Layer 3 of a small transformer language model trained on English Wikipedia (13 layers, counted from 0, width 64).
A neuron's activation on a vector x is GELU(weights . x + bias), where the dot is the dot product.
The model reads these tokens: "se" "qu" "ent" " early" " m" "orn" "ing" " att" "ack" " on" " " "25" " September" "," " a" " German" " re"

The vector x that enters this layer's MLP at each token. A number n stands for (n - 128) times 0.018.
0 "se": 54, 162, 116, 213, 106, 165, 111, 107, 24, 177, 108, 120, 174, 113, 112, 108, 173, 115, 131, 73, 180, 192, 117, 100, 176, 163, 90, 176, 71, 62, 115, 193, 93, 94, 153, 87, 158, 5, 176, 124, 125, 128, 127, 90, 75, 157, 201, 94, 193, 100, 145, 98, 158, 142, 173, 118, 230, 152, 81, 139, 125, 119, 129, 153
1 "qu": 55, 138, 110, 239, 126, 156, 98, 113, 43, 174, 141, 145, 137, 150, 91, 113, 173, 126, 112, 80, 195, 196, 125, 145, 163, 143, 97, 208, 88, 85, 104, 153, 102, 115, 148, 83, 136, 22, 187, 108, 110, 124, 154, 96, 60, 109, 200, 77, 183, 71, 141, 101, 145, 115, 159, 116, 222, 191, 64, 158, 123, 136, 106, 160
2 "ent": 44, 174, 122, 220, 119, 160, 113, 136, 12, 177, 120, 141, 154, 154, 88, 112, 154, 113, 154, 78, 206, 178, 147, 95, 139, 131, 91, 206, 107, 87, 111, 154, 129, 120, 133, 95, 133, 30, 172, 125, 104, 116, 117, 108, 56, 141, 196, 87, 166, 68, 135, 90, 142, 116, 160, 107, 238, 180, 99, 169, 136, 139, 131, 127
3 " early": 65, 149, 114, 220, 155, 144, 83, 133, 42, 184, 115, 152, 153, 139, 78, 130, 165, 80, 124, 109, 181, 181, 130, 81, 163, 123, 83, 202, 49, 81, 141, 172, 90, 122, 131, 112, 137, 16, 162, 134, 134, 122, 148, 112, 57, 156, 205, 95, 176, 69, 156, 111, 140, 101, 174, 125, 216, 184, 76, 164, 107, 118, 156, 145
4 " m": 71, 150, 89, 221, 145, 151, 100, 131, 23, 178, 110, 126, 134, 138, 88, 123, 158, 93, 127, 98, 212, 188, 122, 106, 195, 147, 41, 186, 92, 102, 116, 162, 86, 96, 139, 99, 124, 22, 196, 103, 117, 123, 136, 113, 62, 156, 198, 99, 169, 83, 144, 108, 157, 129, 158, 128, 220, 189, 91, 177, 97, 127, 109, 156
5 "orn": 55, 164, 114, 208, 128, 153, 121, 120, 38, 157, 129, 135, 175, 149, 87, 141, 177, 105, 117, 79, 205, 180, 156, 115, 119, 154, 79, 184, 86, 83, 65, 167, 90, 90, 153, 116, 136, 51, 171, 123, 104, 155, 137, 108, 58, 118, 218, 67, 185, 69, 150, 101, 148, 99, 165, 106, 211, 188, 91, 141, 107, 147, 129, 158
6 "ing": 57, 144, 110, 191, 125, 156, 106, 129, 29, 163, 112, 139, 154, 164, 101, 133, 164, 97, 124, 84, 186, 193, 160, 83, 135, 143, 75, 203, 72, 78, 122, 176, 101, 101, 127, 125, 127, 18, 169, 153, 110, 124, 116, 118, 56, 158, 227, 91, 179, 82, 136, 103, 141, 101, 158, 116, 210, 194, 92, 155, 129, 133, 142, 142
7 " att": 77, 163, 119, 221, 128, 152, 81, 137, 31, 132, 129, 109, 150, 162, 96, 156, 139, 83, 100, 81, 211, 177, 132, 109, 166, 151, 82, 187, 64, 75, 105, 161, 98, 96, 160, 108, 151, 28, 179, 98, 96, 151, 162, 117, 58, 139, 209, 107, 165, 90, 146, 120, 138, 165, 188, 144, 189, 194, 49, 159, 94, 119, 105, 139
8 "ack": 57, 147, 132, 226, 114, 152, 111, 128, 7, 136, 108, 145, 173, 162, 102, 148, 172, 104, 129, 88, 203, 199, 150, 99, 131, 128, 96, 201, 80, 97, 83, 164, 120, 108, 136, 103, 140, 34, 161, 121, 121, 113, 126, 130, 55, 141, 221, 76, 156, 77, 146, 101, 146, 89, 165, 118, 203, 181, 82, 149, 129, 135, 131, 162
9 " on": 72, 148, 119, 197, 128, 147, 76, 134, 20, 178, 129, 155, 142, 156, 97, 138, 170, 87, 126, 99, 189, 185, 146, 86, 172, 142, 80, 171, 69, 54, 111, 176, 76, 89, 153, 133, 144, 16, 143, 131, 118, 149, 140, 138, 59, 166, 208, 113, 158, 77, 156, 109, 144, 119, 164, 115, 221, 188, 76, 148, 113, 135, 120, 142
10 " ": 55, 141, 102, 222, 142, 133, 92, 165, 28, 162, 111, 132, 110, 137, 96, 124, 166, 98, 119, 104, 199, 186, 150, 104, 180, 144, 71, 165, 88, 86, 97, 192, 76, 136, 140, 100, 134, 17, 167, 128, 134, 106, 128, 107, 65, 149, 198, 107, 187, 77, 169, 96, 155, 122, 141, 118, 234, 191, 85, 161, 119, 121, 103, 165
11 "25": 40, 144, 128, 208, 107, 160, 91, 145, 32, 169, 128, 163, 140, 165, 98, 130, 165, 71, 115, 89, 215, 191, 132, 100, 157, 132, 62, 182, 86, 72, 122, 186, 127, 151, 129, 87, 142, 28, 150, 127, 125, 143, 128, 108, 70, 159, 197, 95, 165, 63, 176, 96, 147, 115, 161, 128, 242, 163, 78, 144, 105, 132, 104, 133
12 " September": 49, 150, 111, 209, 131, 154, 84, 125, 42, 172, 107, 142, 145, 156, 78, 140, 137, 83, 148, 107, 214, 159, 161, 100, 165, 112, 74, 184, 70, 82, 113, 196, 80, 130, 143, 103, 127, 16, 141, 118, 106, 120, 164, 127, 64, 170, 208, 105, 165, 65, 163, 117, 131, 95, 200, 137, 206, 184, 99, 142, 116, 141, 117, 134
13 ",": 74, 133, 85, 207, 121, 138, 88, 135, 35, 168, 155, 139, 138, 139, 105, 138, 156, 101, 113, 101, 211, 182, 154, 93, 155, 148, 60, 166, 78, 73, 117, 200, 87, 111, 141, 90, 141, 25, 163, 135, 95, 131, 127, 98, 67, 183, 217, 109, 178, 88, 135, 89, 127, 120, 166, 117, 222, 196, 110, 176, 105, 125, 90, 144
14 " a": 65, 172, 115, 205, 141, 151, 80, 147, 13, 169, 111, 141, 117, 161, 89, 149, 183, 112, 121, 105, 193, 192, 136, 85, 167, 146, 56, 169, 74, 73, 121, 178, 126, 103, 140, 114, 141, 8, 150, 122, 115, 125, 115, 138, 66, 148, 201, 96, 180, 91, 116, 100, 146, 116, 145, 109, 219, 202, 100, 179, 112, 110, 136, 146
15 " German": 50, 177, 132, 209, 146, 150, 108, 143, 27, 160, 142, 147, 145, 140, 90, 160, 150, 83, 119, 117, 207, 160, 125, 87, 122, 113, 109, 187, 79, 70, 131, 188, 99, 99, 126, 71, 133, 43, 142, 149, 88, 131, 147, 124, 56, 146, 214, 70, 161, 78, 163, 84, 164, 128, 170, 120, 225, 179, 96, 168, 113, 138, 124, 134
16 " re": 71, 167, 138, 210, 146, 146, 79, 128, 12, 149, 128, 119, 152, 162, 102, 163, 149, 106, 110, 99, 204, 184, 119, 122, 173, 142, 55, 194, 90, 67, 95, 167, 83, 89, 156, 107, 138, 21, 183, 92, 98, 111, 149, 130, 61, 148, 194, 97, 171, 94, 144, 124, 152, 154, 150, 112, 205, 193, 47, 157, 118, 126, 139, 145

Each question shows the input weights of one neuron of the MLP. A number n stands for (n - 128) times 0.013.

n64 (bias -0.056): 137, 84, 145, 180, 114, 154, 108, 88, 138, 172, 133, 93, 153, 149, 116, 107, 110, 126, 183, 110, 162, 142, 128, 129, 123, 173, 160, 109, 139, 36, 123, 89, 170, 141, 160, 103, 107, 111, 162, 143, 107, 117, 154, 104, 167, 115, 74, 160, 151, 135, 133, 131, 127, 182, 114, 81, 111, 74, 139, 159, 109, 113, 114, 179
On which two tokens does it fire most, strongest first? 0 "se", 1 "qu"

n129 (bias 0.049): 162, 122, 161, 105, 138, 124, 95, 77, 99, 140, 124, 155, 99, 136, 94, 125, 106, 123, 146, 130, 124, 148, 109, 103, 136, 117, 121, 138, 128, 156, 150, 147, 104, 154, 131, 164, 104, 174, 120, 122, 171, 105, 103, 140, 127, 123, 123, 97, 128, 126, 137, 122, 114, 121, 148, 128, 139, 129, 118, 127, 144, 173, 89, 130
On which token does it fire most? 12 " September"

n100 (bias 0.039): 136, 133, 74, 95, 78, 141, 115, 147, 166, 138, 100, 114, 186, 128, 102, 106, 136, 187, 152, 112, 131, 124, 171, 112, 127, 105, 145, 175, 156, 153, 184, 168, 101, 139, 172, 152, 169, 112, 100, 137, 110, 153, 109, 133, 134, 179, 104, 113, 111, 121, 104, 132, 73, 146, 118, 164, 141, 147, 104, 124, 84, 81, 120, 115
On which token does it fire most? 13 ","

n213 (bias -0.008): 95, 100, 118, 106, 99, 157, 119, 150, 124, 126, 113, 92, 178, 81, 114, 137, 186, 173, 143, 192, 111, 110, 112, 102, 129, 148, 149, 159, 111, 126, 152, 132, 89, 137, 83, 66, 129, 128, 98, 122, 154, 148, 147, 131, 163, 156, 121, 139, 137, 160, 144, 172, 86, 140, 177, 142, 140, 116, 38, 89, 121, 109, 171, 152
Its three highest activations, in order, are on tokens 0 "se", 3 " early", 12 " September"

n166 (bias 0.002): 123, 103, 163, 134, 104, 137, 129, 114, 108, 113, 108, 94, 105, 121, 134, 134, 143, 138, 139, 157, 107, 85, 152, 135, 72, 145, 115, 159, 149, 165, 143, 147, 126, 153, 89, 134, 129, 146, 116, 178, 92, 126, 133, 106, 135, 103, 158, 97, 89, 114, 193, 141, 126, 136, 95, 138, 135, 124, 94, 146, 142, 110, 128, 132
On which token does it fire most, and how strongly? 15 " German", at about 0.083

n190 (bias -0.010): 130, 89, 102, 120, 163, 110, 87, 104, 197, 158, 107, 144, 130, 147, 154, 185, 191, 114, 159, 114, 116, 91, 99, 49, 154, 128, 128, 162, 132, 114, 159, 117, 191, 154, 120, 132, 123, 127, 129, 85, 161, 119, 110, 196, 66, 83, 53, 84, 139, 199, 143, 100, 130, 123, 56, 86, 180, 182, 156, 66, 73, 134, 116, 193
On which token does it fire most? 14 " a"

n97 (bias -0.057): 115, 112, 118, 119, 108, 106, 137, 121, 169, 137, 108, 125, 101, 158, 108, 88, 174, 104, 142, 159, 86, 127, 129, 51, 111, 101, 161, 131, 158, 115, 75, 157, 107, 102, 175, 155, 149, 132, 131, 109, 162, 125, 157, 153, 94, 188, 122, 106, 95, 172, 104, 112, 169, 175, 121, 101, 152, 188, 139, 133, 108, 115, 163, 122
On which token does it fire most, and how strongly? 9 " on", at about 1.5

n60 (bias -0.008): 118, 105, 144, 127, 137, 113, 149, 104, 108, 137, 125, 106, 104, 161, 91, 142, 146, 136, 116, 161, 113, 141, 157, 110, 123, 101, 183, 180, 111, 86, 155, 73, 171, 151, 144, 213, 93, 108, 143, 112, 155, 154, 112, 111, 126, 107, 138, 114, 117, 114, 120, 74, 120, 177, 143, 144, 80, 111, 110, 49, 135, 202, 95, 164
On which two tokens does it fire most, strongest first? 8 "ack", 1 "qu"

n69 (bias -0.005): 104, 159, 147, 98, 88, 130, 127, 92, 145, 133, 114, 212, 131, 137, 88, 139, 158, 134, 139, 199, 116, 141, 121, 92, 154, 132, 129, 111, 97, 128, 99, 129, 126, 160, 171, 156, 152, 156, 153, 133, 104, 163, 151, 149, 157, 112, 103, 149, 126, 133, 74, 76, 130, 102, 106, 87, 105, 126, 84, 177, 111, 156, 130, 129
On which token does it fire most? 14 " a"

n143 (bias -0.001): 96, 131, 119, 122, 127, 115, 103, 109, 134, 115, 123, 143, 102, 129, 128, 143, 212, 127, 144, 123, 104, 130, 148, 112, 155, 129, 165, 137, 137, 84, 103, 109, 111, 157, 107, 134, 111, 118, 91, 100, 103, 200, 126, 147, 141, 144, 142, 161, 105, 155, 138, 129, 129, 127, 96, 128, 135, 86, 144, 156, 132, 174, 113, 82
On which token does it fire most? 9 " on"

n233 (bias -0.014): 122, 121, 113, 107, 99, 85, 118, 113, 135, 136, 132, 132, 170, 128, 133, 144, 148, 131, 166, 138, 119, 166, 130, 97, 106, 111, 152, 95, 80, 87, 90, 152, 114, 132, 140, 151, 86, 143, 106, 162, 114, 86, 158, 78, 151, 188, 131, 163, 107, 151, 99, 150, 103, 148, 153, 146, 100, 119, 146, 189, 106, 140, 79, 206
On which token does it fire most, and how strongly? 13 ",", at about 1.2

n29 (bias 0.002): 142, 105, 127, 113, 106, 81, 156, 152, 107, 126, 118, 85, 149, 105, 139, 101, 160, 127, 93, 132, 145, 107, 135, 127, 123, 122, 158, 131, 177, 157, 177, 141, 102, 82, 143, 112, 125, 108, 82, 117, 121, 147, 146, 174, 83, 149, 123, 147, 164, 121, 164, 140, 126, 126, 117, 121, 127, 180, 191, 100, 100, 128, 156, 128
Its three highest activations, in order, are on tokens 15 " German", 9 " on", 13 ","

n19 (bias -0.049): 111, 110, 183, 116, 157, 138, 101, 117, 94, 145, 130, 163, 122, 170, 129, 60, 131, 94, 132, 175, 99, 172, 131, 91, 150, 120, 154, 101, 110, 151, 109, 65, 125, 75, 131, 150, 130, 125, 189, 136, 107, 137, 132, 136, 154, 140, 98, 147, 149, 133, 119, 164, 170, 147, 173, 81, 114, 132, 110, 124, 121, 133, 143, 93
Its three highest activations, in order, are on tokens 9 " on", 16 " re", 3 " early"

n98 (bias -0.067): 145, 119, 126, 161, 131, 112, 101, 142, 107, 103, 130, 158, 105, 146, 123, 109, 107, 102, 144, 127, 129, 94, 147, 117, 141, 126, 139, 139, 150, 141, 119, 149, 101, 132, 102, 167, 71, 174, 112, 96, 122, 109, 112, 98, 110, 146, 179, 143, 118, 100, 110, 145, 105, 161, 102, 108, 151, 122, 163, 123, 120, 102, 142, 154
Its three highest activations, in order, are on tokens 10 " ", 13 ",", 12 " September"

n76 (bias -0.050): 136, 98, 150, 108, 190, 137, 156, 86, 142, 134, 104, 108, 95, 107, 100, 159, 134, 80, 153, 157, 146, 143, 119, 136, 118, 153, 190, 64, 135, 41, 113, 90, 152, 107, 135, 106, 150, 119, 151, 130, 148, 134, 143, 113, 108, 145, 124, 133, 142, 120, 137, 100, 154, 150, 149, 111, 81, 74, 107, 216, 128, 129, 136, 145
On which token does it fire most? 15 " German"

n134 (bias -0.042): 172, 137, 147, 112, 108, 145, 151, 135, 109, 135, 61, 62, 96, 106, 147, 154, 121, 139, 110, 137, 141, 114, 162, 144, 148, 131, 110, 112, 93, 129, 153, 104, 170, 164, 109, 135, 156, 130, 168, 124, 100, 115, 141, 166, 141, 116, 171, 120, 93, 130, 114, 124, 119, 128, 114, 108, 129, 111, 95, 106, 119, 129, 94, 174
On which token does it fire most? 7 " att"

n117 (bias -0.034): 141, 144, 131, 137, 136, 135, 92, 172, 129, 147, 125, 136, 158, 81, 171, 118, 150, 148, 128, 139, 126, 112, 76, 168, 127, 126, 150, 136, 170, 140, 113, 113, 147, 141, 96, 124, 154, 68, 120, 142, 107, 122, 164, 110, 161, 112, 107, 88, 113, 127, 132, 141, 140, 138, 111, 71, 105, 136, 106, 106, 157, 123, 140, 134
On which token does it fire most? 1 "qu"

n136 (bias -0.058): 156, 99, 120, 169, 123, 95, 98, 116, 136, 90, 155, 127, 104, 109, 140, 124, 174, 97, 109, 196, 157, 162, 119, 118, 146, 146, 168, 110, 185, 94, 94, 77, 58, 156, 153, 134, 111, 154, 158, 101, 171, 109, 158, 135, 194, 120, 161, 124, 179, 93, 109, 62, 141, 167, 69, 74, 130, 128, 163, 98, 133, 66, 136, 118
On which token does it fire most? 10 " "

n187 (bias -0.023): 105, 110, 143, 132, 110, 121, 148, 175, 134, 146, 145, 93, 112, 94, 101, 143, 171, 107, 109, 144, 149, 151, 127, 90, 121, 85, 155, 154, 147, 158, 104, 160, 120, 147, 109, 172, 110, 146, 152, 165, 132, 120, 131, 117, 151, 131, 153, 143, 95, 103, 123, 106, 113, 181, 98, 88, 116, 124, 172, 152, 96, 143, 102, 152
On which token does it fire most? 10 " "

n235 (bias 0.012): 135, 136, 137, 83, 132, 141, 67, 118, 99, 159, 127, 143, 118, 118, 153, 123, 108, 92, 133, 120, 159, 104, 108, 129, 80, 106, 176, 109, 157, 116, 169, 123, 126, 136, 144, 133, 101, 140, 110, 120, 144, 127, 174, 137, 143, 132, 147, 118, 127, 137, 177, 87, 103, 91, 149, 148, 149, 95, 124, 103, 148, 152, 191, 93
On which token does it fire most? 15 " German"

n144 (bias -0.036): 114, 135, 127, 98, 106, 124, 60, 127, 115, 157, 87, 142, 87, 145, 96, 164, 107, 106, 139, 146, 125, 158, 100, 118, 170, 146, 90, 99, 153, 91, 136, 76, 133, 172, 145, 162, 114, 147, 142, 146, 87, 84, 154, 131, 173, 117, 113, 154, 170, 106, 96, 136, 158, 172, 117, 137, 147, 112, 186, 125, 118, 158, 114, 120
On which two tokens does it fire most, strongest first? 14 " a", 4 " m"

n36 (bias -0.041): 139, 155, 161, 105, 119, 99, 129, 138, 134, 121, 155, 107, 113, 169, 135, 82, 131, 103, 137, 108, 136, 149, 120, 128, 135, 151, 108, 157, 128, 140, 121, 139, 147, 90, 125, 139, 141, 131, 151, 132, 147, 115, 127, 152, 112, 79, 128, 142, 115, 118, 106, 103, 153, 155, 128, 116, 123, 103, 155, 147, 171, 118, 127, 144
On which token does it fire most, and how strongly? 2 "ent", at about 0.39

n90 (bias -0.045): 124, 115, 91, 138, 145, 151, 121, 127, 118, 143, 132, 131, 142, 182, 121, 123, 157, 143, 168, 125, 93, 141, 148, 174, 136, 80, 164, 112, 179, 143, 93, 136, 173, 126, 123, 161, 179, 127, 130, 67, 111, 97, 96, 93, 110, 117, 103, 146, 129, 189, 94, 72, 149, 151, 113, 113, 149, 122, 97, 125, 128, 104, 118, 160
On which two tokens does it fire most, strongest first? 1 "qu", 2 "ent"

n230 (bias -0.000): 193, 140, 135, 135, 126, 93, 114, 77, 118, 83, 113, 114, 108, 177, 100, 111, 155, 53, 190, 174, 64, 173, 171, 145, 82, 147, 177, 182, 110, 125, 108, 113, 86, 145, 102, 116, 117, 178, 84, 99, 124, 64, 139, 137, 145, 162, 164, 101, 141, 113, 114, 144, 121, 137, 109, 93, 164, 106, 117, 160, 138, 162, 119, 152
On which token does it fire most? 8 "ack"

n96 (bias -0.006): 168, 121, 125, 92, 163, 118, 94, 96, 158, 103, 176, 172, 136, 96, 169, 122, 121, 117, 138, 142, 143, 136, 120, 178, 128, 99, 191, 103, 125, 114, 80, 96, 119, 131, 135, 99, 140, 39, 154, 161, 139, 132, 145, 135, 111, 168, 109, 147, 142, 126, 143, 73, 150, 157, 111, 128, 143, 74, 104, 163, 162, 135, 113, 133
On which two tokens does it fire most, strongest first? 0 "se", 1 "qu"

n202 (bias -0.020): 108, 165, 127, 92, 148, 127, 114, 125, 180, 141, 102, 121, 97, 134, 78, 96, 149, 113, 133, 103, 112, 82, 86, 147, 174, 180, 148, 136, 114, 84, 66, 117, 147, 83, 118, 101, 141, 142, 168, 171, 119, 145, 185, 144, 118, 116, 84, 151, 160, 179, 178, 152, 119, 123, 131, 104, 122, 151, 114, 151, 127, 119, 121, 138
On which two tokens does it fire most, strongest first? 7 " att", 1 "qu"

n159 (bias 0.047): 46, 128, 83, 137, 106, 175, 80, 144, 181, 157, 145, 122, 136, 118, 161, 163, 193, 93, 151, 168, 87, 102, 125, 124, 131, 127, 156, 123, 137, 134, 137, 131, 117, 173, 147, 146, 158, 123, 154, 132, 126, 126, 102, 124, 136, 164, 65, 106, 116, 152, 113, 85, 93, 105, 161, 133, 123, 137, 115, 123, 101, 133, 116, 149
On which token does it fire most? 11 "25"

n57 (bias -0.073): 121, 131, 122, 64, 113, 149, 126, 119, 110, 127, 150, 168, 178, 78, 83, 105, 186, 148, 137, 134, 156, 100, 166, 70, 149, 160, 142, 59, 100, 142, 119, 95, 172, 119, 160, 155, 130, 134, 143, 187, 160, 72, 206, 167, 140, 138, 101, 110, 126, 96, 160, 121, 117, 107, 90, 104, 130, 132, 99, 136, 152, 141, 124, 147
On which token does it fire most, and how strongly? 9 " on", at about 0.17